Layer 7 of a small transformer language model trained on English Wikipedia (10 layers, counted from 0, width 128).
A neuron adds its activation times its output weights to the MLP's output. To switch it off is to set its activation to zero at one token and run the rest of the model.

Output weights of the MLP neurons that the questions are about. A number n stands for (n - 500) times 0.0014.
n22: 583 448 462 549 642 655 539 409 570 512 363 647 533 525 576 374 723 441 570 511 595 416 573 558 450 586 527 588 414 415 286 633 349 409 442 503 306 529 486 533 497 667 402 441 517 378 551 449 432 597 406 454 551 611 471 378 239 517 437 675 435 446 637 393 466 536 446 500 511 650 415 330 548 545 601 380 408 647 477 523 617 500 384 616 470 421 581 555 654 516 356 463 542 349 404 494 631 334 537 429 628 709 592 465 509 558 369 572 385 434 409 524 466 592 409 629 480 427 520 497 588 445 520 375 416 585 436 674
n40: 383 581 511 492 406 538 477 381 530 329 506 650 423 505 458 450 415 516 480 513 372 391 533 432 484 652 515 486 453 638 530 457 359 602 419 497 346 442 363 386 592 607 473 500 566 522 478 681 478 450 461 547 405 452 603 514 385 401 614 534 597 549 553 495 558 450 438 305 388 437 654 390 489 403 430 476 583 536 433 469 570 623 444 534 489 606 407 362 416 451 680 437 615 422 640 607 455 495 981 492 506 446 451 560 611 342 595 517 625 668 699 523 508 492 489 479 440 608 421 611 448 430 665 480 386 320 613 475
n134: 512 397 494 451 613 463 329 664 628 500 471 608 466 460 463 432 562 576 607 568 588 418 488 494 391 619 544 545 455 491 459 425 573 415 608 616 569 284 429 389 509 491 547 491 500 538 287 654 338 197 660 663 459 442 458 421 688 470 604 453 506 586 433 471 595 460 578 424 539 521 617 621 271 477 517 665 458 547 392 419 500 538 449 508 399 597 576 381 430 657 541 559 368 754 411 553 373 506 585 390 334 445 424 635 531 597 519 522 524 862 518 488 396 486 524 430 562 295 540 422 452 454 500 618 551 408 561 444
n197: 355 468 646 561 532 557 482 512 354 518 356 622 433 475 623 357 389 497 459 464 652 667 418 474 597 549 372 578 506 435 618 692 545 368 465 467 456 404 656 542 540 410 472 509 363 497 497 476 597 563 646 486 443 627 361 573 418 485 500 418 405 449 404 528 557 508 387 587 649 565 379 451 548 486 722 653 324 452 416 428 373 321 392 386 506 443 485 523 655 369 472 523 304 442 406 612 646 511 840 566 506 509 396 624 708 485 422 354 566 581 577 479 457 565 394 667 662 521 529 538 557 427 520 538 488 402 416 411
n205: 376 437 523 563 459 406 434 584 460 469 445 503 526 466 544 357 433 444 508 565 500 554 601 392 545 318 393 497 603 372 479 582 468 400 475 482 616 640 511 489 601 398 601 538 454 410 432 417 344 522 587 348 723 347 489 619 569 553 620 488 461 548 672 683 582 437 405 471 495 469 609 489 414 620 423 500 638 610 503 615 352 513 553 444 489 541 403 514 406 626 613 599 384 539 638 354 539 529 659 404 383 553 465 654 598 583 579 394 617 491 396 503 459 487 651 246 435 528 447 656 489 492 467 467 470 561 288 543
n251: 381 557 551 523 566 507 422 538 691 485 507 528 436 473 305 497 479 524 547 580 349 545 343 450 476 737 507 190 486 518 476 547 644 436 426 693 677 504 493 684 493 431 565 421 583 296 365 290 383 566 469 566 579 643 680 606 514 528 497 662 594 614 355 470 395 641 490 551 451 733 453 396 768 537 428 442 504 603 581 278 383 435 507 665 527 443 447 254 601 561 479 459 428 645 431 427 525 188 580 444 388 632 286 421 590 511 493 382 633 274 475 723 406 493 368 440 749 564 504 388 476 761 493 613 363 515 480 677
n279: 561 636 246 453 601 431 417 530 522 569 633 655 358 450 450 531 357 542 594 650 571 468 510 755 383 395 587 484 467 433 417 456 285 607 434 564 384 556 523 490 632 349 561 519 314 548 650 420 519 497 650 376 516 399 490 696 500 664 329 496 263 445 677 399 356 468 349 523 525 740 571 386 445 522 535 261 422 464 474 550 545 416 470 559 414 587 580 687 550 673 426 490 387 693 474 528 667 656 654 625 563 408 481 591 415 450 500 365 447 490 568 395 316 503 646 458 532 460 597 325 264 529 428 783 573 430 596 543
n280: 450 545 389 511 459 543 457 388 638 590 468 575 776 461 613 407 342 471 298 486 270 471 609 306 346 489 583 533 340 466 562 349 580 329 455 468 519 777 540 342 500 50 606 441 456 525 386 363 566 511 633 611 489 489 293 519 458 655 645 563 500 632 655 529 455 489 605 580 395 745 508 371 401 656 489 475 668 430 500 376 535 390 591 609 619 457 345 382 521 483 496 529 408 538 375 414 474 677 527 687 591 428 663 244 646 334 415 700 697 270 569 561 255 366 718 560 640 523 587 653 708 298 481 360 590 437 583 645
n351: 554 432 678 483 493 386 519 504 459 389 601 635 293 523 670 476 629 573 637 376 586 653 545 471 493 640 608 693 395 478 459 507 510 669 429 248 361 496 681 453 504 419 528 653 360 589 566 571 385 486 609 219 594 630 472 282 453 389 620 253 769 667 489 449 532 514 477 628 570 598 504 545 330 311 390 644 572 413 359 461 648 535 611 716 370 549 382 371 432 327 604 323 413 432 462 703 640 490 555 276 380 572 630 341 373 353 573 500 504 349 453 710 542 457 329 621 507 392 478 475 612 579 381 475 472 305 469 711
n418: 517 554 433 456 388 478 634 470 377 277 420 497 570 398 556 523 455 474 572 533 790 558 418 571 547 500 523 452 594 596 437 625 566 401 584 453 669 473 495 361 603 368 387 585 428 510 591 511 405 537 449 540 553 365 443 437 503 426 548 366 652 380 503 436 640 412 626 592 492 586 616 476 466 602 513 616 584 479 449 549 528 466 579 652 534 649 429 273 314 445 476 489 405 380 431 441 538 472 691 503 586 517 442 373 661 574 422 735 565 410 533 409 540 574 441 500 378 365 478 427 441 464 578 514 446 657 453 468
n451: 640 515 597 463 450 417 406 574 710 525 600 447 554 522 517 432 646 488 412 416 639 306 523 530 545 503 322 606 647 545 483 434 347 476 414 551 276 524 535 555 405 371 650 485 438 595 602 643 390 415 529 380 494 560 545 342 548 470 367 603 625 418 685 407 753 619 503 480 636 258 597 436 474 629 425 334 506 477 376 438 497 575 542 483 440 687 473 587 695 522 567 529 596 488 488 401 440 520 412 615 500 386 632 675 409 255 540 525 503 365 430 582 721 352 515 402 520 434 494 417 477 423 438 452 485 513 454 529
n455: 511 293 692 422 524 486 517 495 539 494 471 551 606 272 439 485 559 619 337 585 458 473 439 464 352 508 338 616 454 341 524 430 521 475 486 424 462 619 452 572 538 548 637 333 653 602 468 483 582 575 414 586 444 599 622 492 470 607 573 457 536 516 426 417 530 650 323 508 508 688 370 497 521 655 626 289 517 625 698 435 486 609 486 546 521 534 473 604 604 435 527 465 564 473 428 486 549 469 446 607 440 497 434 378 542 396 399 463 508 463 586 506 438 416 284 503 591 668 442 403 479 471 623 478 484 382 529 433
n530: 612 435 526 492 428 643 592 598 503 421 515 598 508 444 391 438 461 555 517 692 407 825 497 703 443 397 417 578 447 617 470 497 448 514 506 440 429 489 517 454 480 485 393 439 458 541 550 491 472 603 392 375 649 640 528 574 523 409 480 443 589 514 594 508 517 363 605 456 518 675 440 531 508 585 713 352 572 533 520 438 403 412 608 400 465 519 497 540 199 383 442 525 384 647 506 333 548 577 384 558 617 380 437 414 713 554 541 476 360 646 376 474 464 463 475 503 649 360 335 517 394 459 575 472 432 420 614 662
n574: 494 568 549 545 456 442 366 327 325 540 475 438 622 466 570 514 419 457 617 716 454 763 535 530 395 582 425 623 541 539 386 557 437 410 473 591 476 391 622 439 633 558 534 523 377 486 372 441 410 325 389 453 454 500 435 551 416 389 544 450 603 517 536 483 670 556 467 336 332 500 708 675 390 417 589 380 450 439 411 553 552 517 372 492 472 456 372 398 512 620 436 477 578 601 541 654 440 545 500 461 535 475 408 705 552 679 289 587 865 571 576 597 474 500 384 472 375 416 551 586 474 469 570 524 536 459 437 398
n751: 391 383 331 571 577 409 432 593 616 200 548 552 636 582 540 386 500 415 799 491 582 434 412 533 497 366 636 727 580 425 544 416 513 300 490 382 627 610 516 503 452 457 588 313 363 559 538 321 421 334 455 609 412 385 393 659 559 523 535 322 619 446 562 355 465 552 590 601 729 474 348 592 415 347 466 394 331 484 561 548 560 313 611 403 509 548 471 500 575 550 506 721 576 487 424 416 591 256 591 673 476 649 650 487 391 461 560 578 410 470 583 533 333 430 510 651 535 579 392 539 452 606 599 500 400 503 644 401
n755: 466 374 365 578 292 469 406 412 487 401 528 359 443 466 475 453 464 568 557 512 551 587 634 310 450 689 593 490 503 430 615 680 343 597 520 228 401 470 458 544 559 428 593 345 620 662 724 421 371 627 516 529 265 574 470 394 487 343 477 378 476 632 394 362 474 381 561 365 497 386 500 519 513 758 366 677 525 558 625 559 308 468 619 629 392 436 659 390 703 394 606 497 461 434 357 527 377 612 519 618 318 609 608 406 517 600 503 590 559 514 598 628 431 503 503 433 626 523 380 697 731 462 510 480 484 785 560 422

Each question names a token from some text and the token that comes next. It shows the activations a of the neurons there, in the order above. A number n stands for (n - 500) times 0.0093.

Then comes g, the gradient of the next token's log-probability with respect to the MLP's output, scaled to length 1. A neuron's effect is roughly proportional to its activation times (output weights . g). A number n stands for (n - 500) times 0.00071.

"present", then ","
a: 500 494 492 500 486 500 486 482 491 485 542 589 500 494 500 500
g: 456 390 629 588 605 505 602 517 548 632 552 535 478 484 473 378 478 335 881 573 407 380 418 391 727 305 648 322 509 380 516 522 555 772 785 503 628 416 670 533 589 456 390 605 515 493 480 587 622 248 431 675 575 435 287 555 605 605 633 379 394 312 384 352 331 345 624 450 412 299 558 506 369 559 429 615 561 244 443 534 432 689 587 210 405 563 514 490 523 581 429 582 402 572 523 458 649 439 691 516 518 500 485 734 336 533 602 604 327 470 427 518 588 478 500 336 406 361 423 427 411 513 617 495 744 802 226 450
Which neuron, switched off, raises the next token's probability most? n455

" or", then " La"
a: 500 500 498 498 484 488 526 492 500 491 487 500 553 489 484 500
g: 635 343 551 632 518 707 623 546 620 459 229 683 382 591 490 531 301 667 479 636 666 541 492 355 610 464 469 363 567 501 640 433 379 588 597 558 800 507 533 602 620 418 658 628 516 471 212 511 207 473 464 587 587 289 267 503 618 248 551 283 467 285 593 527 611 373 425 440 603 607 655 548 479 809 555 227 612 443 471 375 440 582 407 368 561 736 595 347 649 517 577 634 409 426 370 555 397 444 569 202 536 535 611 561 463 458 460 477 475 403 505 510 297 314 438 496 336 445 624 499 694 512 612 614 465 381 505 485
Which neuron, switched off, raises the next token's probability most? n205

" can", then " "
a: 482 529 483 499 686 498 495 488 483 624 491 493 543 482 486 494
g: 478 322 320 464 681 382 646 512 535 601 323 487 725 556 560 627 662 385 407 312 559 530 510 409 409 457 319 618 477 572 322 533 650 657 140 369 603 499 370 389 669 409 694 537 410 673 389 420 509 514 378 380 241 473 614 329 313 600 604 385 431 443 399 537 596 538 442 728 632 742 742 600 510 420 505 727 404 546 429 530 586 488 488 613 547 662 490 281 503 533 477 569 325 413 416 461 510 395 821 599 592 508 509 597 596 540 362 575 621 823 543 484 305 273 532 421 537 307 429 497 523 455 586 418 565 306 618 481
Switching off which neuron hurts the next token most? n418

".", then "8"
a: 498 500 699 499 485 487 533 495 848 496 482 498 500 500 498 498
g: 448 611 524 440 554 511 502 452 737 395 464 378 445 601 546 500 604 647 389 371 631 509 256 706 379 483 380 627 426 560 412 476 279 421 477 512 213 462 742 393 306 647 393 531 628 296 398 491 398 508 446 283 360 567 503 591 457 486 402 508 282 705 740 366 564 552 491 423 307 610 481 443 566 398 690 657 386 514 857 400 525 369 568 545 531 510 527 536 581 532 609 332 694 295 389 370 440 533 242 259 504 504 686 495 528 487 463 582 545 488 819 731 698 490 644 738 448 461 434 586 689 596 491 500 501 480 399 537
Switching off which neuron hurts the next token most? n351

"88", then " |"
a: 498 495 515 499 498 498 500 607 513 499 499 500 499 500 496 499
g: 423 265 362 428 538 437 396 409 392 502 589 566 649 614 531 538 211 602 489 553 714 604 477 218 540 692 975 520 535 633 485 508 315 648 680 499 575 483 580 418 545 390 637 651 421 359 539 741 461 589 283 340 514 428 316 566 555 669 369 598 533 451 570 554 473 475 463 642 629 479 557 725 603 449 674 491 445 529 396 621 500 259 643 435 392 536 312 358 550 606 303 302 567 301 402 452 335 602 590 527 217 377 427 304 613 413 664 555 532 374 465 596 548 530 642 467 509 301 592 488 465 594 606 363 558 551 467 483
Switching off which neuron hurts the next token most? n280

" Pe", then "ton"
a: 483 483 499 496 482 500 500 494 500 500 494 483 591 500 482 499
g: 184 441 517 691 521 430 389 492 443 513 505 513 654 447 742 524 410 532 463 243 562 267 334 641 572 387 323 269 522 396 463 288 634 368 490 358 660 463 391 320 626 544 497 624 539 426 317 590 644 719 632 502 659 256 487 558 600 601 499 338 757 717 618 413 705 442 414 440 624 595 457 514 283 581 553 422 492 375 613 490 498 612 577 482 711 571 371 701 625 609 402 418 546 573 440 435 570 563 481 734 613 535 544 202 401 467 330 598 514 670 595 426 396 432 420 480 547 692 623 418 653 474 497 455 407 449 202 516
Which neuron, switched off, raises the next token's probability most? n530

" with", then " no"
a: 486 548 489 675 487 500 617 500 492 596 495 484 485 495 498 499
g: 207 559 581 616 523 465 501 725 424 340 610 513 637 479 400 371 671 358 366 468 577 627 513 392 300 575 632 525 297 438 368 661 548 481 575 544 356 533 538 409 446 453 603 631 418 309 359 611 472 606 376 531 281 594 327 483 477 365 652 602 414 355 437 510 669 420 485 700 671 535 523 437 528 367 682 608 501 658 357 369 517 564 350 326 563 611 773 654 457 505 273 631 518 727 368 390 301 488 367 383 219 527 452 620 494 703 672 531 417 421 700 637 685 711 566 713 379 462 668 549 531 535 254 432 525 401 465 438
Switching off which neuron hurts the next token most? n197

" T", then "ur"
a: 500 568 497 488 496 500 498 534 500 482 482 499 483 482 494 494
g: 565 758 312 618 477 595 714 518 650 522 598 494 430 678 546 316 399 587 563 672 462 618 295 354 606 447 581 487 520 904 551 561 541 434 575 370 452 424 613 524 482 340 456 462 716 626 606 384 431 510 403 512 430 471 518 528 445 575 388 415 293 588 350 464 422 368 496 403 554 306 371 790 576 676 297 575 386 423 520 444 549 638 460 512 317 678 257 714 395 538 383 438 643 403 648 598 177 224 509 467 358 462 483 419 292 543 494 619 588 536 593 673 562 381 456 303 503 590 449 490 411 619 623 529 305 665 693 476
Switching off which neuron hurts the next token most? n40

" The", then "re"
a: 493 795 497 577 482 759 499 500 495 482 495 482 530 590 500 500
g: 510 660 599 434 351 806 669 670 394 484 494 576 642 467 443 632 497 510 211 553 415 431 495 427 422 621 676 305 442 442 397 562 321 515 451 739 220 517 444 598 533 674 607 390 629 484 658 244 597 522 405 222 830 496 543 488 212 513 563 726 229 600 558 389 470 660 461 496 422 391 569 246 584 381 347 485 504 758 671 615 564 426 511 537 534 475 396 512 400 613 503 582 341 545 398 409 556 438 276 468 442 404 481 345 598 488 398 526 515 559 410 652 424 749 463 392 427 426 563 534 570 597 638 644 367 591 602 499
Switching off which neuron hurts the next token most? n251

"s", then "."
a: 500 485 750 487 482 497 500 484 498 667 498 498 482 567 499 544
g: 601 469 381 556 638 468 534 363 574 572 607 412 413 254 618 314 295 440 522 699 543 451 537 404 679 315 354 720 417 515 580 528 442 523 477 669 511 596 425 503 350 392 335 774 776 376 663 602 445 465 442 498 639 536 583 496 511 351 459 441 566 572 552 405 472 538 660 554 677 444 420 398 453 144 282 556 717 368 451 621 289 363 622 678 411 327 563 535 541 642 271 676 544 524 699 520 499 530 386 533 423 504 528 538 485 605 255 610 338 855 332 441 596 476 658 527 525 496 566 354 401 199 541 590 452 576 576 494
Switching off which neuron hurts the next token most? n134

" |", then " F"
a: 482 846 500 658 561 499 482 495 500 496 492 500 529 482 496 500
g: 530 535 587 409 542 366 540 511 548 564 240 613 623 438 586 545 472 283 295 672 574 522 345 361 563 633 491 532 519 452 478 577 870 654 631 574 632 481 598 457 662 482 513 484 536 430 416 510 273 529 362 490 626 530 484 545 356 558 360 500 637 486 334 451 464 341 525 280 692 304 655 406 401 462 100 428 348 311 575 665 503 505 445 581 344 664 380 685 372 612 437 286 418 516 395 857 515 647 669 512 580 611 441 415 381 534 437 531 759 442 530 339 467 495 334 529 472 644 531 573 531 642 306 588 331 643 526 689
Switching off which neuron hurts the next token most? n40

" North", then " United"
a: 500 482 500 494 711 500 496 500 500 492 498 498 564 498 482 494
g: 270 489 452 282 517 524 454 539 660 436 409 515 603 576 556 418 616 524 618 466 492 449 559 663 496 481 367 539 526 462 370 378 588 461 336 426 729 304 286 417 474 607 612 583 162 599 390 467 405 685 610 553 444 476 680 460 730 713 553 470 603 345 450 450 445 551 537 324 575 556 365 278 765 527 464 540 635 624 464 544 479 591 315 767 794 717 520 529 296 622 581 384 426 528 527 756 292 446 684 124 515 422 473 436 496 594 520 465 673 596 407 384 369 445 411 642 388 607 610 681 444 416 508 401 481 354 368 548
Switching off which neuron hurts the next token most? n205

"har", then "es"
a: 485 500 483 500 524 482 497 496 499 496 483 518 492 669 514 740
g: 317 555 471 444 609 339 670 577 474 464 676 492 422 171 417 396 402 662 483 692 526 558 609 449 295 468 571 515 418 566 400 708 487 757 436 600 308 494 420 578 524 446 538 577 372 498 224 439 649 322 557 532 630 264 608 386 544 429 727 425 335 532 547 443 602 553 462 520 447 507 396 521 471 590 515 299 427 282 649 428 463 660 441 321 321 507 592 622 600 443 649 677 585 574 380 650 681 553 602 682 654 273 441 431 431 560 337 448 281 419 772 570 647 450 519 416 564 269 373 597 470 785 359 501 569 413 662 672
Switching off which neuron hurts the next token most? n574

"%", then " had"
a: 495 486 753 621 489 500 500 492 958 509 500 574 498 498 518 498
g: 391 425 635 713 473 488 478 402 459 625 464 548 643 436 547 756 602 453 582 353 466 346 619 475 617 519 549 476 547 608 604 655 525 383 596 667 346 641 482 503 680 627 414 435 541 328 513 562 489 215 540 450 413 288 289 421 672 482 641 393 610 329 463 580 556 465 485 440 480 547 397 532 535 627 293 617 449 338 532 443 276 578 380 426 486 494 454 572 446 660 714 516 643 436 599 433 527 281 517 842 277 420 859 427 586 679 455 428 831 422 512 408 298 431 600 460 343 528 519 535 495 491 383 594 334 197 323 679
Switching off which neuron hurts the next token most? n134

" re", then "ch"
a: 486 522 537 482 500 495 977 495 493 497 495 493 612 487 544 567
g: 603 540 412 499 353 378 584 468 505 460 445 307 505 497 662 657 442 643 316 406 518 359 245 747 480 332 821 546 743 580 249 513 272 443 326 565 372 313 492 343 465 553 645 714 238 511 470 347 560 671 570 564 665 457 446 487 579 428 556 416 466 672 516 451 324 376 556 494 547 543 380 403 370 331 455 573 554 253 516 524 529 644 420 596 372 425 524 467 504 417 496 572 489 596 587 454 625 344 405 443 714 628 577 694 532 269 763 582 596 332 501 508 360 423 781 405 484 659 527 558 538 558 351 646 671 502 665 681
Switching off which neuron hurts the next token most? n279

" −", then "43"
a: 652 484 499 492 597 500 490 499 496 499 498 488 488 500 488 508
g: 392 611 524 518 352 585 438 788 467 570 490 456 345 385 269 572 658 593 552 642 452 584 690 315 582 623 516 341 194 252 534 685 480 425 459 419 662 570 181 385 511 553 469 518 289 686 433 522 614 349 709 543 440 471 471 359 394 402 451 400 544 246 618 708 490 401 586 703 649 375 414 648 634 517 450 661 689 690 307 592 467 639 414 417 440 403 471 626 420 557 444 540 451 686 595 633 471 404 490 464 679 517 523 499 413 579 377 420 509 496 254 368 615 557 360 568 361 498 789 390 291 464 634 504 606 671 526 439
Which neuron, switched off, raises the next token's probability most? n22

"ko", then "den"
a: 761 500 500 483 494 496 500 500 500 500 536 497 486 500 490 500
g: 687 485 476 229 423 479 446 499 569 539 551 552 454 461 496 417 574 534 395 507 459 557 515 573 447 711 446 606 518 560 516 570 446 302 462 548 277 481 537 364 494 560 573 523 353 292 835 566 665 620 501 468 366 300 532 504 395 494 409 557 374 632 517 596 364 625 447 413 541 499 478 430 231 517 619 242 535 511 500 611 449 582 679 423 498 313 811 805 439 453 508 628 585 568 827 587 377 442 494 583 378 718 427 610 451 571 350 164 358 323 435 750 289 683 418 398 636 644 450 532 508 512 475 389 413 626 332 751
Switching off which neuron hurts the next token most? n22

".", then "2"
a: 500 500 625 482 525 490 499 491 883 486 486 489 500 500 497 499
g: 471 519 583 474 637 591 559 478 581 524 501 382 352 507 499 604 713 816 407 467 514 504 501 816 423 404 513 563 319 526 466 373 321 381 413 561 326 704 671 332 536 609 381 449 541 437 547 267 571 563 509 366 439 567 575 688 410 536 346 511 314 495 733 330 597 518 610 558 344 514 377 415 628 318 623 698 336 390 805 668 303 397 418 549 437 400 547 454 612 513 693 573 613 532 498 245 544 380 300 381 418 518 485 428 409 604 419 336 598 415 685 511 629 464 477 894 417 470 682 398 568 428 645 508 570 392 277 543
Which neuron, switched off, raises the next token's probability most? n134

"ter", then "ra"
a: 497 505 482 483 492 511 520 493 483 482 486 495 488 487 622 495
g: 336 426 393 451 427 376 450 602 549 603 556 660 374 871 500 502 479 584 367 456 385 574 530 387 479 522 673 496 569 645 567 466 662 601 518 643 505 485 470 406 803 366 619 562 650 547 455 521 524 627 499 537 187 506 298 313 680 462 314 336 647 424 472 531 678 693 487 698 492 458 381 535 320 687 359 549 526 346 470 586 492 396 363 440 680 464 497 409 492 314 393 732 451 623 314 567 755 478 539 301 334 570 424 391 393 296 593 686 418 523 307 320 493 686 696 717 499 537 382 555 598 369 501 310 599 455 585 370
Switching off which neuron hurts the next token most? n751

"at", then "ū"
a: 500 497 499 500 496 497 500 482 499 498 494 496 528 487 499 546
g: 717 611 393 780 570 636 661 386 542 394 391 483 520 603 357 449 584 522 427 356 447 393 524 736 481 440 493 481 466 426 545 491 461 500 447 591 336 506 589 675 365 596 521 428 535 474 329 476 385 726 722 492 570 583 574 503 500 236 534 468 567 613 559 522 659 432 596 449 257 528 556 574 307 478 571 582 268 378 483 232 612 429 438 454 844 517 115 436 347 317 589 607 609 614 486 673 422 522 253 410 450 373 674 622 698 431 439 561 382 569 608 301 221 629 488 691 485 536 356 349 552 478 415 522 539 626 623 650
Switching off which neuron hurts the next token most? n530

" C", then "an"
a: 494 487 500 497 510 500 496 494 499 491 564 500 489 491 482 500
g: 592 448 320 437 464 358 481 285 553 454 470 534 515 396 453 217 678 511 286 526 586 346 213 638 548 605 407 535 598 793 365 538 543 621 472 735 395 410 568 486 501 471 544 572 583 307 229 593 342 670 628 437 390 398 498 480 595 606 279 448 507 454 503 245 715 293 456 395 471 779 501 401 421 486 746 554 440 350 408 403 611 644 399 557 675 634 675 627 450 503 430 484 695 416 478 399 272 576 505 435 533 601 570 559 613 525 443 479 516 344 740 600 646 460 586 543 531 355 611 595 515 638 475 265 476 414 678 748
Switching off which neuron hurts the next token most? n451

".", then "38"
a: 484 496 669 492 482 499 486 491 885 496 491 483 500 500 485 484
g: 437 543 411 456 256 608 578 630 498 395 458 424 509 463 448 527 479 575 492 509 552 510 566 436 671 568 509 326 349 403 715 495 635 432 439 471 604 768 244 572 439 322 552 530 436 642 790 442 725 529 731 636 635 507 520 380 375 521 458 435 449 213 526 573 531 499 639 507 782 387 432 715 662 486 367 479 421 544 294 711 372 736 597 462 357 207 268 480 534 430 353 674 386 617 578 596 642 376 550 491 510 540 579 574 375 653 485 285 593 476 275 327 559 340 472 499 417 642 547 406 270 310 605 684 572 494 585 438
Which neuron, switched off, raises the next token's probability most? n351

"s", then "q"
a: 500 536 482 482 488 495 500 496 496 497 498 497 490 490 484 499
g: 381 532 539 650 422 681 800 675 588 407 519 208 564 374 548 534 452 544 339 466 632 493 394 656 299 515 618 396 519 551 504 383 400 429 542 522 345 673 296 539 358 447 319 403 462 477 428 275 709 694 432 485 403 465 485 323 430 596 486 642 460 556 601 394 308 692 537 373 705 515 549 508 501 650 542 606 494 626 598 558 567 326 682 707 496 362 537 605 571 594 293 493 377 512 580 268 680 610 305 403 656 491 346 533 455 611 611 444 749 566 644 653 328 652 268 457 424 348 129 567 448 575 562 476 409 506 501 604
Switching off which neuron hurts the next token most? n134

"ell", then "ing"
a: 492 498 494 500 511 499 500 515 500 500 541 491 494 508 493 958
g: 593 428 385 569 325 476 434 357 372 464 401 481 501 605 588 399 414 437 445 211 352 669 515 681 518 711 742 531 486 492 543 363 594 176 602 476 454 519 443 383 536 440 565 437 697 414 597 152 619 598 591 569 536 819 546 582 300 461 225 423 416 613 718 412 364 615 367 604 540 543 538 531 483 578 545 602 611 499 508 515 341 537 264 550 691 318 633 235 626 572 645 581 527 620 344 592 405 586 686 414 573 641 648 522 760 462 378 483 629 405 390 666 446 484 441 448 590 440 415 567 519 349 407 399 287 570 407 662
Switching off which neuron hurts the next token most? n755

" ", then "59"
a: 492 485 500 609 495 497 498 487 488 488 500 490 577 508 492 496
g: 233 611 662 462 345 704 527 539 707 687 445 539 557 574 571 541 653 582 560 407 729 552 581 406 548 582 307 541 313 481 734 385 538 339 368 446 313 663 610 500 388 448 309 420 453 701 545 579 535 404 485 537 537 572 447 276 472 640 340 202 411 333 493 676 726 538 629 649 646 424 485 588 644 421 653 657 493 484 431 596 421 403 475 532 301 321 656 333 651 484 554 402 510 363 430 399 619 483 509 410 617 457 415 361 219 376 315 562 616 451 517 349 758 436 503 772 495 592 584 571 610 264 489 469 530 543 306 453
Switching off which neuron hurts the next token most? n197

" opera", then "te"
a: 500 482 495 483 526 572 495 500 492 487 483 496 498 488 499 498
g: 351 697 573 422 497 344 496 486 405 270 639 426 440 634 640 405 774 617 412 627 371 388 603 500 643 672 459 534 332 349 581 399 281 593 308 511 530 269 544 498 427 489 576 521 339 611 268 404 673 409 478 491 536 394 503 394 395 499 552 477 328 348 447 566 348 731 432 599 544 572 417 467 425 284 601 449 564 510 813 584 449 466 537 394 544 228 673 897 439 298 433 785 578 559 418 509 657 550 552 668 384 533 654 428 467 469 284 373 561 409 593 614 630 569 601 423 656 548 634 480 600 681 540 488 330 478 396 561
Switching off which neuron hurts the next token most? n418

"i", then "ko"
a: 489 512 500 496 526 486 500 500 498 500 482 499 498 495 486 500
g: 409 455 696 351 583 726 484 727 572 420 363 455 564 537 362 534 460 664 474 420 490 276 459 626 272 435 308 571 466 784 288 367 484 461 515 256 371 461 522 600 374 330 370 489 645 707 688 296 654 382 446 475 787 389 553 562 454 499 350 681 593 458 418 460 595 651 488 614 472 133 470 596 382 461 631 338 372 618 632 522 752 580 513 471 526 577 548 620 357 308 400 408 420 622 512 659 585 618 445 564 402 361 486 444 242 481 314 384 611 568 709 575 571 514 375 614 453 705 540 457 494 567 594 488 613 476 652 520
Which neuron, switched off, raises the next token's probability most? n205

" A", then "c"
a: 482 544 500 515 482 497 482 499 500 495 489 500 487 755 496 500
g: 337 476 354 289 498 448 434 426 365 393 441 606 571 564 574 376 517 749 441 682 606 652 589 711 386 325 414 722 601 467 307 415 580 598 242 548 340 432 478 436 400 425 388 396 482 656 721 355 372 462 397 296 508 612 729 739 465 535 520 637 533 441 531 459 638 498 327 373 432 754 508 669 572 649 603 437 438 518 554 600 629 531 661 672 419 401 549 563 574 425 584 312 589 584 397 408 479 658 531 604 397 520 196 587 300 602 412 317 499 516 374 538 298 669 292 634 558 480 717 585 477 670 224 573 420 629 477 448
Switching off which neuron hurts the next token most? n574

"P", then " would"
a: 500 499 498 496 500 499 500 522 500 496 500 482 491 500 519 498
g: 516 489 407 616 611 418 522 440 403 515 449 425 446 724 460 721 589 415 744 422 489 507 575 412 807 629 745 459 575 325 531 585 356 580 624 581 541 614 536 345 687 688 436 781 647 411 410 441 501 418 643 461 483 306 386 416 779 591 561 310 551 433 329 584 331 307 432 322 420 609 334 422 399 489 339 768 501 267 541 428 419 673 554 297 647 483 492 488 327 595 677 480 419 395 493 426 459 504 611 591 505 524 658 649 474 613 383 617 577 496 281 369 392 338 532 656 390 302 571 569 355 261 483 428 583 449 487 716
Switching off which neuron hurts the next token most? n455

"ing", then " in"
a: 495 483 483 498 490 484 496 482 493 598 494 482 499 575 491 484
g: 549 688 728 495 454 726 636 576 573 184 242 613 639 379 444 453 315 447 422 531 455 469 553 477 475 466 547 548 560 686 405 437 505 456 518 698 443 544 487 461 549 580 408 510 506 571 662 465 679 478 470 458 442 541 657 529 514 502 525 495 371 296 498 405 299 665 402 696 373 378 385 628 552 433 399 545 485 690 498 559 498 426 549 272 682 576 262 525 615 268 650 538 294 482 411 222 517 585 464 407 662 431 449 334 492 657 524 224 379 584 269 606 547 619 408 776 476 440 374 428 568 577 527 381 760 882 578 425
Which neuron, switched off, raises the next token's probability most? n574

"42", then "%"
a: 483 486 600 507 497 487 500 545 614 494 482 482 500 500 495 499
g: 543 705 557 594 334 445 385 378 439 446 515 479 457 366 401 590 443 583 171 497 614 598 529 275 135 609 510 529 208 556 594 536 599 605 397 414 177 557 628 561 340 504 569 421 474 458 533 214 644 677 617 245 709 591 548 288 395 530 571 664 309 486 429 438 512 457 300 468 659 588 573 436 601 574 550 546 638 431 482 390 709 345 587 604 407 712 608 433 703 472 515 409 639 417 359 406 651 517 368 663 418 544 589 519 495 696 539 387 679 615 617 463 719 457 577 439 541 470 591 366 328 671 524 520 530 498 331 528
Which neuron, switched off, raises the next token's probability most? n134

" –", then " Pe"
a: 500 710 492 507 498 498 484 500 500 499 499 499 484 489 496 487
g: 404 628 514 711 410 410 555 375 282 477 347 264 355 384 615 542 459 543 495 273 344 465 348 697 684 417 532 356 401 379 431 198 721 644 572 302 688 380 384 353 520 521 662 713 371 403 389 520 519 608 437 663 566 386 430 544 548 571 583 447 682 660 518 564 575 600 546 476 773 418 746 600 364 462 375 544 650 367 486 413 372 576 475 567 522 665 508 475 368 433 532 448 741 675 393 484 618 398 583 447 722 503 508 459 487 593 515 716 504 679 725 291 419 477 548 359 417 509 695 264 629 546 417 563 462 307 369 480
Switching off which neuron hurts the next token most? n40